Layer 4 of a small transformer language model trained on English Wikipedia (8 layers, counted from 0, width 128).
A neuron's activation on a vector x is SiLU(gate . x) times (in . x), where the dot is the dot product.

Input weights of the MLP neurons that the questions are about. A number n stands for n times 0.0015.
n48 gate: 47 56 37 84 106 -190 235 259 205 -56 156 5 146 -133 204 49 100 304 -246 -312 82 -206 -464 63 -140 -41 -221 -49 37 61 234 -314 -92 36 -111 23 -142 -24 187 73 83 -23 -226 135 -60 -149 247 39 -269 -100 -300 -128 234 5 -9 -197 -129 77 176 -109 -13 122 -108 -9 41 70 60 -176 -18 56 210 5 195 9 5 -57 -122 87 96 205 45 23 172 94 -120 112 -61 0 226 105 50 83 -56 47 -120 -71 303 63 -18 324 -89 70 100 -253 232 108 -122 9 -267 121 82 -19 194 61 -110 -142 -14 98 161 -431 158 73 -209 207 -51 -174 24 -41
n215 gate: 159 -96 25 229 -37 -116 -109 187 -68 -101 -207 -181 73 40 -274 16 45 142 41 73 104 -49 -61 8 97 -28 -128 -184 123 -204 230 273 -66 -37 -45 -53 0 -4 33 -29 21 58 63 -125 -108 234 193 -52 166 37 146 -131 255 210 56 197 87 143 170 150 12 -158 193 25 4 221 -41 4 -168 21 -49 122 241 -243 198 102 -63 148 20 -12 45 -111 8 -16 -231 67 100 50 132 299 70 -135 -67 63 45 -46 45 -28 -21 122 211 -168 -8 -81 54 -121 51 58 111 79 82 270 292 13 33 20 -267 -162 -248 -144 -225 259 37 288 45 41 -317 -45
n351 gate: 354 187 286 -206 -118 -73 231 120 35 -138 14 129 58 -113 164 48 -273 -69 -241 138 -14 23 -18 -31 320 -62 59 136 -59 -165 -84 223 -86 -125 84 49 217 -94 -108 -86 96 204 32 -242 36 -80 333 170 -132 -45 134 -49 -189 5 -13 -23 0 210 0 -93 53 -93 203 160 -117 128 104 88 -45 165 -198 -69 82 226 -68 -145 264 -86 -328 67 22 -221 31 123 -82 -262 436 -50 181 139 468 -239 -69 -133 -41 130 -72 -67 -195 -45 66 69 -200 -164 -55 0 -46 -113 145 -142 175 -27 177 -32 -94 81 -107 -119 -113 -158 -64 -171 23 -72 63 81 229 36
n452 gate: -340 -31 186 13 18 49 153 104 94 -94 41 256 296 59 133 141 -253 107 -106 -26 -120 -70 -209 -320 22 -22 0 0 -97 178 -56 130 -44 -9 10 31 323 -184 9 167 124 -221 -333 -102 -129 -216 48 323 -84 -56 413 22 4 -58 98 -180 26 -131 -44 217 -60 152 30 -36 -79 -169 75 -30 -154 31 123 -197 84 251 198 82 90 141 -88 -117 -100 189 -173 227 -35 -103 156 36 62 39 250 -219 148 188 31 -162 88 199 -49 -4 136 139 -134 289 62 116 72 -66 119 40 -26 -120 158 203 -232 306 39 -45 128 40 13 -9 115 -150 172 79 19 4
n497 gate: 111 -98 45 155 -24 4 -165 112 67 -91 423 181 -471 -171 -45 -82 0 201 53 -79 191 -101 -96 -230 -8 -190 97 -12 48 106 142 32 73 44 111 72 60 -370 64 145 -69 89 -182 94 98 -28 113 216 261 -12 -64 32 359 152 -4 -32 -263 -200 -126 68 0 -195 150 123 -92 -4 16 -63 72 94 -112 33 122 -70 61 50 -45 24 -20 88 266 89 40 87 -117 -29 -53 86 211 124 76 101 -21 45 -133 -79 169 -71 195 192 -340 0 16 -79 159 24 4 -183 -109 -233 -4 -61 -120 50 -120 -36 127 -29 -69 36 90 -56 -20 61 81 24 -222 12
n48 in: 87 183 91 0 -210 -202 10 38 -42 -117 147 272 -52 -64 279 186 -28 116 274 -225 25 24 -47 -70 -61 -5 -253 -42 -252 169 210 -38 -110 61 78 -299 -41 -224 80 -47 -326 53 -73 361 159 -5 -123 -190 -19 160 320 218 -247 151 -148 86 43 24 173 -113 -70 -19 -14 19 180 -48 -29 -70 0 -67 -123 -24 82 165 -52 -148 68 -110 -190 61 295 24 276 251 -120 184 -223 159 14 -9 -5 100 -165 -184 162 151 -319 -75 57 269 -78 -107 -267 -131 202 -312 127 10 -210 198 38 -14 367 -49 47 232 -202 53 -86 -33 -77 304 77 -200 -268 171 65 -95
n215 in: -4 57 -12 248 -28 -93 103 175 51 8 -198 37 -36 -50 -227 231 136 176 -150 -79 -233 12 -36 -36 253 -138 -181 137 -36 -94 165 481 193 199 -207 32 43 -117 -28 -28 53 -109 99 16 -12 -83 -60 4 -101 -36 -76 -12 177 45 -35 -40 129 88 146 -147 24 -51 59 -45 -28 122 -32 272 -16 85 64 123 37 -12 20 204 -148 113 -48 32 20 -72 297 192 -48 -33 176 -28 69 404 284 4 -41 135 56 -144 100 209 89 64 264 -197 -48 -95 4 51 -25 4 -109 146 108 -45 339 -132 96 144 -91 -8 -157 -177 82 -36 -93 85 28 -132 60 173
n351 in: 326 80 251 -58 -207 4 81 4 209 170 18 -206 83 118 18 201 100 277 53 186 46 -180 152 -30 -173 -56 -176 9 277 -120 -26 -139 57 61 217 -9 -140 55 61 293 323 229 -261 71 -106 -207 -53 -355 -146 13 83 83 -35 -67 -72 -131 31 -196 -27 173 137 -147 129 -22 -223 -98 101 -159 -210 -58 -31 45 44 -108 83 219 135 163 -39 -4 -91 -110 4 -184 53 -130 -183 -204 -242 -4 -188 153 -220 152 35 -41 92 0 -159 231 98 -85 -100 -121 -310 82 63 -269 9 -89 -231 -146 68 117 -140 -22 147 -49 -4 -254 205 -31 182 -18 -159 -26 -102 97
n452 in: -126 -56 -107 34 -34 -4 -22 -80 -83 -30 -52 -131 -21 -291 -60 54 72 152 -52 -21 170 -21 -68 230 46 13 -47 -260 -26 9 -171 -202 13 -147 229 -64 -23 -9 -237 123 -9 -214 -109 -194 -172 42 -225 36 -129 235 101 -21 123 83 -116 204 60 97 -60 105 -104 -25 -4 -203 402 65 0 113 102 0 -38 169 262 -152 55 9 -301 -68 -344 -8 218 170 155 -71 56 -74 -108 -65 43 0 93 230 -366 -208 85 -26 -47 0 -60 -42 107 61 222 146 -154 129 384 86 -158 155 -144 77 31 31 25 -17 -298 190 -137 30 -363 38 151 -154 68 8 27 -77
n497 in: 89 -119 193 287 241 -233 0 13 -136 67 -76 152 208 55 18 -379 152 120 141 254 -106 196 -91 99 -4 -47 22 -34 -153 -80 -39 -65 323 -130 24 -22 89 -219 360 91 53 66 -18 -128 -49 -60 61 32 75 -9 -108 -30 188 205 -55 -96 -145 22 9 -138 26 138 -226 -89 78 31 -258 -13 83 -4 -43 67 13 0 96 100 291 140 91 -82 -120 -61 -176 94 0 196 18 -119 263 4 83 253 -170 -129 -114 36 31 197 -145 13 -262 -107 -47 -77 348 -77 -362 127 162 150 48 -57 -58 -206 78 -17 -107 115 158 -209 4 -118 -256 -26 -272 214 -254 -61

Each question shows a token from some text and the vector x that enters the MLP there. A number n stands for n times 0.0066.

"ne": 31 -111 -135 12 -61 130 -161 4 -25 141 -114 51 -20 8 139 57 19 -50 163 -49 117 19 -119 -58 -147 12 -28 -3 167 -75 -37 -83 -131 126 -200 -139 45 -123 -139 76 -164 -20 -60 80 -13 -73 106 186 -102 17 74 -32 112 -203 -88 -16 75 -169 44 93 -120 49 -94 69 0 -170 -86 17 117 -14 124 -50 81 44 -28 39 79 55 -16 -85 68 -36 106 0 -31 -107 -151 58 125 152 -7 -17 -39 -143 7 36 1 18 107 -142 -14 -142 85 -131 42 114 -118 187 -197 -99 -140 -44 144 -32 -191 -30 -34 -93 -45 64 -33 -86 -139 -161 -99 -83 -123 -102
Which neuron lights up most? n48

"ric": -159 -3 -84 -25 -87 35 -42 77 -255 41 -146 167 -196 140 126 -169 -14 -179 -69 -177 131 -24 -79 4 30 51 16 -42 0 -203 -10 -38 -146 -24 -122 -89 -157 -141 -44 -72 41 47 33 -53 -169 159 -93 87 136 99 112 -100 -16 -173 101 27 -27 -66 -46 178 -125 -1 53 12 20 -119 -19 27 -23 24 70 -68 22 -82 33 93 149 29 128 -57 61 -32 257 -88 69 -159 44 -118 -226 -102 -123 45 52 -35 -8 112 119 44 -10 -42 -65 -71 -78 -23 94 24 -52 -52 14 159 51 51 76 36 71 -44 64 228 69 33 120 -171 -13 -206 -113 -18 -32 82
Which neuron fires most, and how strongly? n215, at about 0.44

" Christ": 12 -107 -15 -72 -77 -132 -183 -51 -89 30 -152 86 -31 -117 -55 -107 135 -84 -18 -279 74 -86 19 -40 64 73 -6 -107 -50 -197 -4 -89 -44 69 -262 2 -188 -135 -6 66 58 -52 56 63 28 24 -32 48 -23 92 -138 94 -57 -112 -35 -53 -17 -71 -45 -18 -107 -64 131 -117 -77 -84 -126 -60 27 -110 82 -51 139 -21 116 63 134 69 118 -245 127 9 167 -157 164 -111 -63 -188 -195 3 -172 -118 -42 -4 11 62 -35 24 -38 184 16 -92 102 -61 29 12 -207 51 38 -81 -17 44 138 -108 -101 1 66 191 -4 -43 44 6 -92 -72 88 -39 -52 76
Which neuron fires most, and how strongly? n452, at about 0.082

"d": 103 37 -88 -61 -201 76 -78 59 -55 236 47 83 85 34 -8 54 -225 -50 -179 -24 35 114 -125 -38 108 -12 37 -5 109 189 115 -15 106 206 24 107 -210 -149 57 -28 -2 74 108 43 -10 141 -12 103 -65 -110 -60 -130 -81 -103 81 132 -143 92 -16 -125 -133 108 -56 2 -46 -25 -70 -40 -20 79 35 -27 151 120 21 11 -78 -116 49 -118 -44 -113 55 -76 237 92 61 -44 -9 -88 -8 -100 51 -42 74 2 40 262 -149 -81 96 -149 281 -203 108 40 -55 -43 -47 -7 -16 -73 166 -7 60 136 -15 91 -2 -225 34 38 -106 -75 -147 25 -183 94
Which two neurons fire most, strongest first? n452, n48

" Ma": 104 -40 32 -148 3 42 -131 -7 -224 71 -197 127 -112 -121 -53 26 -38 -60 -70 -191 204 -21 -30 -206 -11 -4 -43 -102 -48 -193 -42 90 -95 -9 -239 72 -140 -105 -126 -56 -74 -35 -8 35 -111 103 -74 200 -13 151 -28 -100 110 -183 37 -134 -12 80 130 -104 -65 -143 100 50 -137 -48 26 -13 -38 -52 -1 -197 139 41 5 157 -11 20 115 -120 26 40 120 -114 82 13 69 -14 -130 29 -69 -110 -43 40 31 79 -27 -129 -88 -61 -36 -94 96 -85 24 -72 -138 -63 97 -62 -105 69 176 -55 -224 -94 -75 63 10 -51 -95 119 16 2 15 -32 -43 19
Which neuron lights up most? n215

" finish": 67 67 -89 12 -68 -50 -141 60 -183 79 -112 -66 -26 79 9 0 256 -224 -146 -191 165 79 0 -156 19 10 -47 -18 37 -143 -82 -129 -126 29 -196 -90 -134 -175 -89 -37 -121 106 163 127 -101 38 -136 -28 -172 -103 -71 -1 -39 -137 22 15 -87 92 -118 182 -203 85 40 -59 -11 107 -50 -99 -28 -46 158 9 93 96 74 190 -35 20 95 -82 -84 -72 35 -106 33 -194 -37 -66 -124 -11 -19 -13 -114 -112 -17 92 77 35 -11 2 58 -100 43 78 154 -4 -18 11 -71 14 133 -102 19 -82 -120 73 24 -105 -65 -76 -36 26 -81 -175 -32 32 -172 8
Which neuron lights up most? n215

" trans": -90 -40 -66 -27 -111 11 4 -13 -220 162 -119 -10 -60 100 121 -97 154 -27 -116 -117 153 -79 -130 -168 -6 142 169 -5 117 -64 23 -49 -97 -16 -240 0 -60 -82 -8 162 -119 47 11 69 -32 -18 -170 173 -59 148 107 25 16 -209 80 39 -29 55 39 126 -203 -118 31 -19 10 7 30 191 -105 -55 122 -7 -86 39 162 162 10 40 -10 -7 7 -132 161 -134 -13 -108 -71 -31 -136 70 -265 68 -63 25 -42 -15 86 3 96 -45 -5 -144 -37 1 42 -87 -28 -99 103 -29 -145 97 195 -68 -136 -25 59 87 -36 -87 -94 -39 -94 -157 29 35 31 9
Which two neurons fire most, strongest first? n497, n452

" kill": 102 52 -88 -25 -178 5 -118 72 -86 80 -168 64 -67 104 -37 -63 83 -203 45 -243 204 67 11 -41 -33 12 -14 10 156 -93 -89 7 -98 -66 -184 64 -44 -139 -73 82 -48 23 86 73 51 29 -75 -20 -192 28 -109 148 49 -267 123 9 -184 118 -191 188 -152 -14 121 -99 -17 -7 -121 -47 -107 21 143 -25 104 120 118 101 38 134 62 -114 -49 -115 130 -57 153 -76 -5 -38 -136 83 -89 -87 -86 15 -5 98 109 7 55 39 -9 61 74 23 61 79 -123 -52 -88 -89 59 21 27 -159 -150 -45 131 -79 18 -21 -101 -11 -92 -167 0 14 -84 28
Which three neurons fire most, strongest first? n452, n48, n215

"ing": 100 49 -132 92 -27 100 -51 155 -19 64 -40 70 48 229 -17 -173 303 -260 -49 -56 -33 -43 159 -150 -55 28 11 98 41 -120 136 -33 -159 56 -151 -46 -227 -182 -96 -55 -184 48 -63 -29 -99 25 -55 57 -121 9 68 98 -53 -110 114 183 -74 -17 51 56 -168 -50 13 38 -39 2 -78 -40 66 62 131 -89 112 -35 36 123 -3 69 -36 1 197 -43 27 -124 139 -100 -89 -34 -16 15 37 31 21 -266 8 85 108 -42 -79 -37 -34 82 31 98 -53 -101 -28 38 -42 -62 34 -84 77 -61 -75 2 29 -19 -145 14 121 163 -96 -210 -39 30 -204 94
Which neuron lights up most? n452

" first": 40 -49 -56 -187 -17 -46 -72 94 -111 103 28 -94 -1 11 -78 -22 160 -123 -58 -48 135 -195 88 -154 163 85 109 -196 63 -68 -131 72 -3 117 -244 -69 -121 -138 -65 33 -78 67 -13 85 54 -55 -39 18 -63 91 98 -35 -30 -239 50 40 -235 134 -117 -43 -37 -92 -21 81 75 -65 -155 53 90 -8 59 -87 190 51 43 208 -49 110 -17 31 -41 163 87 -40 47 -47 27 -77 -125 -92 -28 19 -20 -102 -86 195 64 77 -35 -49 -204 -114 162 26 -26 -16 83 -25 -97 -130 -12 39 62 -26 -162 -37 100 12 -24 -115 -25 120 -161 -90 20 -197 -13 65
Which neuron lights up most? n215

" in": 86 -76 -101 56 -24 4 -11 94 45 -32 -135 113 85 71 70 -201 77 -84 -85 -40 45 -16 -2 -142 -83 89 18 11 129 -66 62 -107 -322 47 -242 -76 -115 -221 -71 -52 -134 33 -35 -42 -131 23 5 124 -83 63 46 104 26 -48 62 36 -77 161 -37 11 -131 -46 55 -159 -19 43 -109 -63 -71 9 51 -173 56 -32 96 274 63 83 -24 -14 58 -96 95 -76 69 -152 -61 -18 -87 109 -76 -47 -44 -171 -19 47 52 24 126 -35 53 51 69 127 21 9 -61 40 -7 -54 24 -77 102 -88 -60 -74 -30 -33 50 25 31 100 -30 -278 20 134 -147 114
Which two neurons fire most, strongest first? n452, n48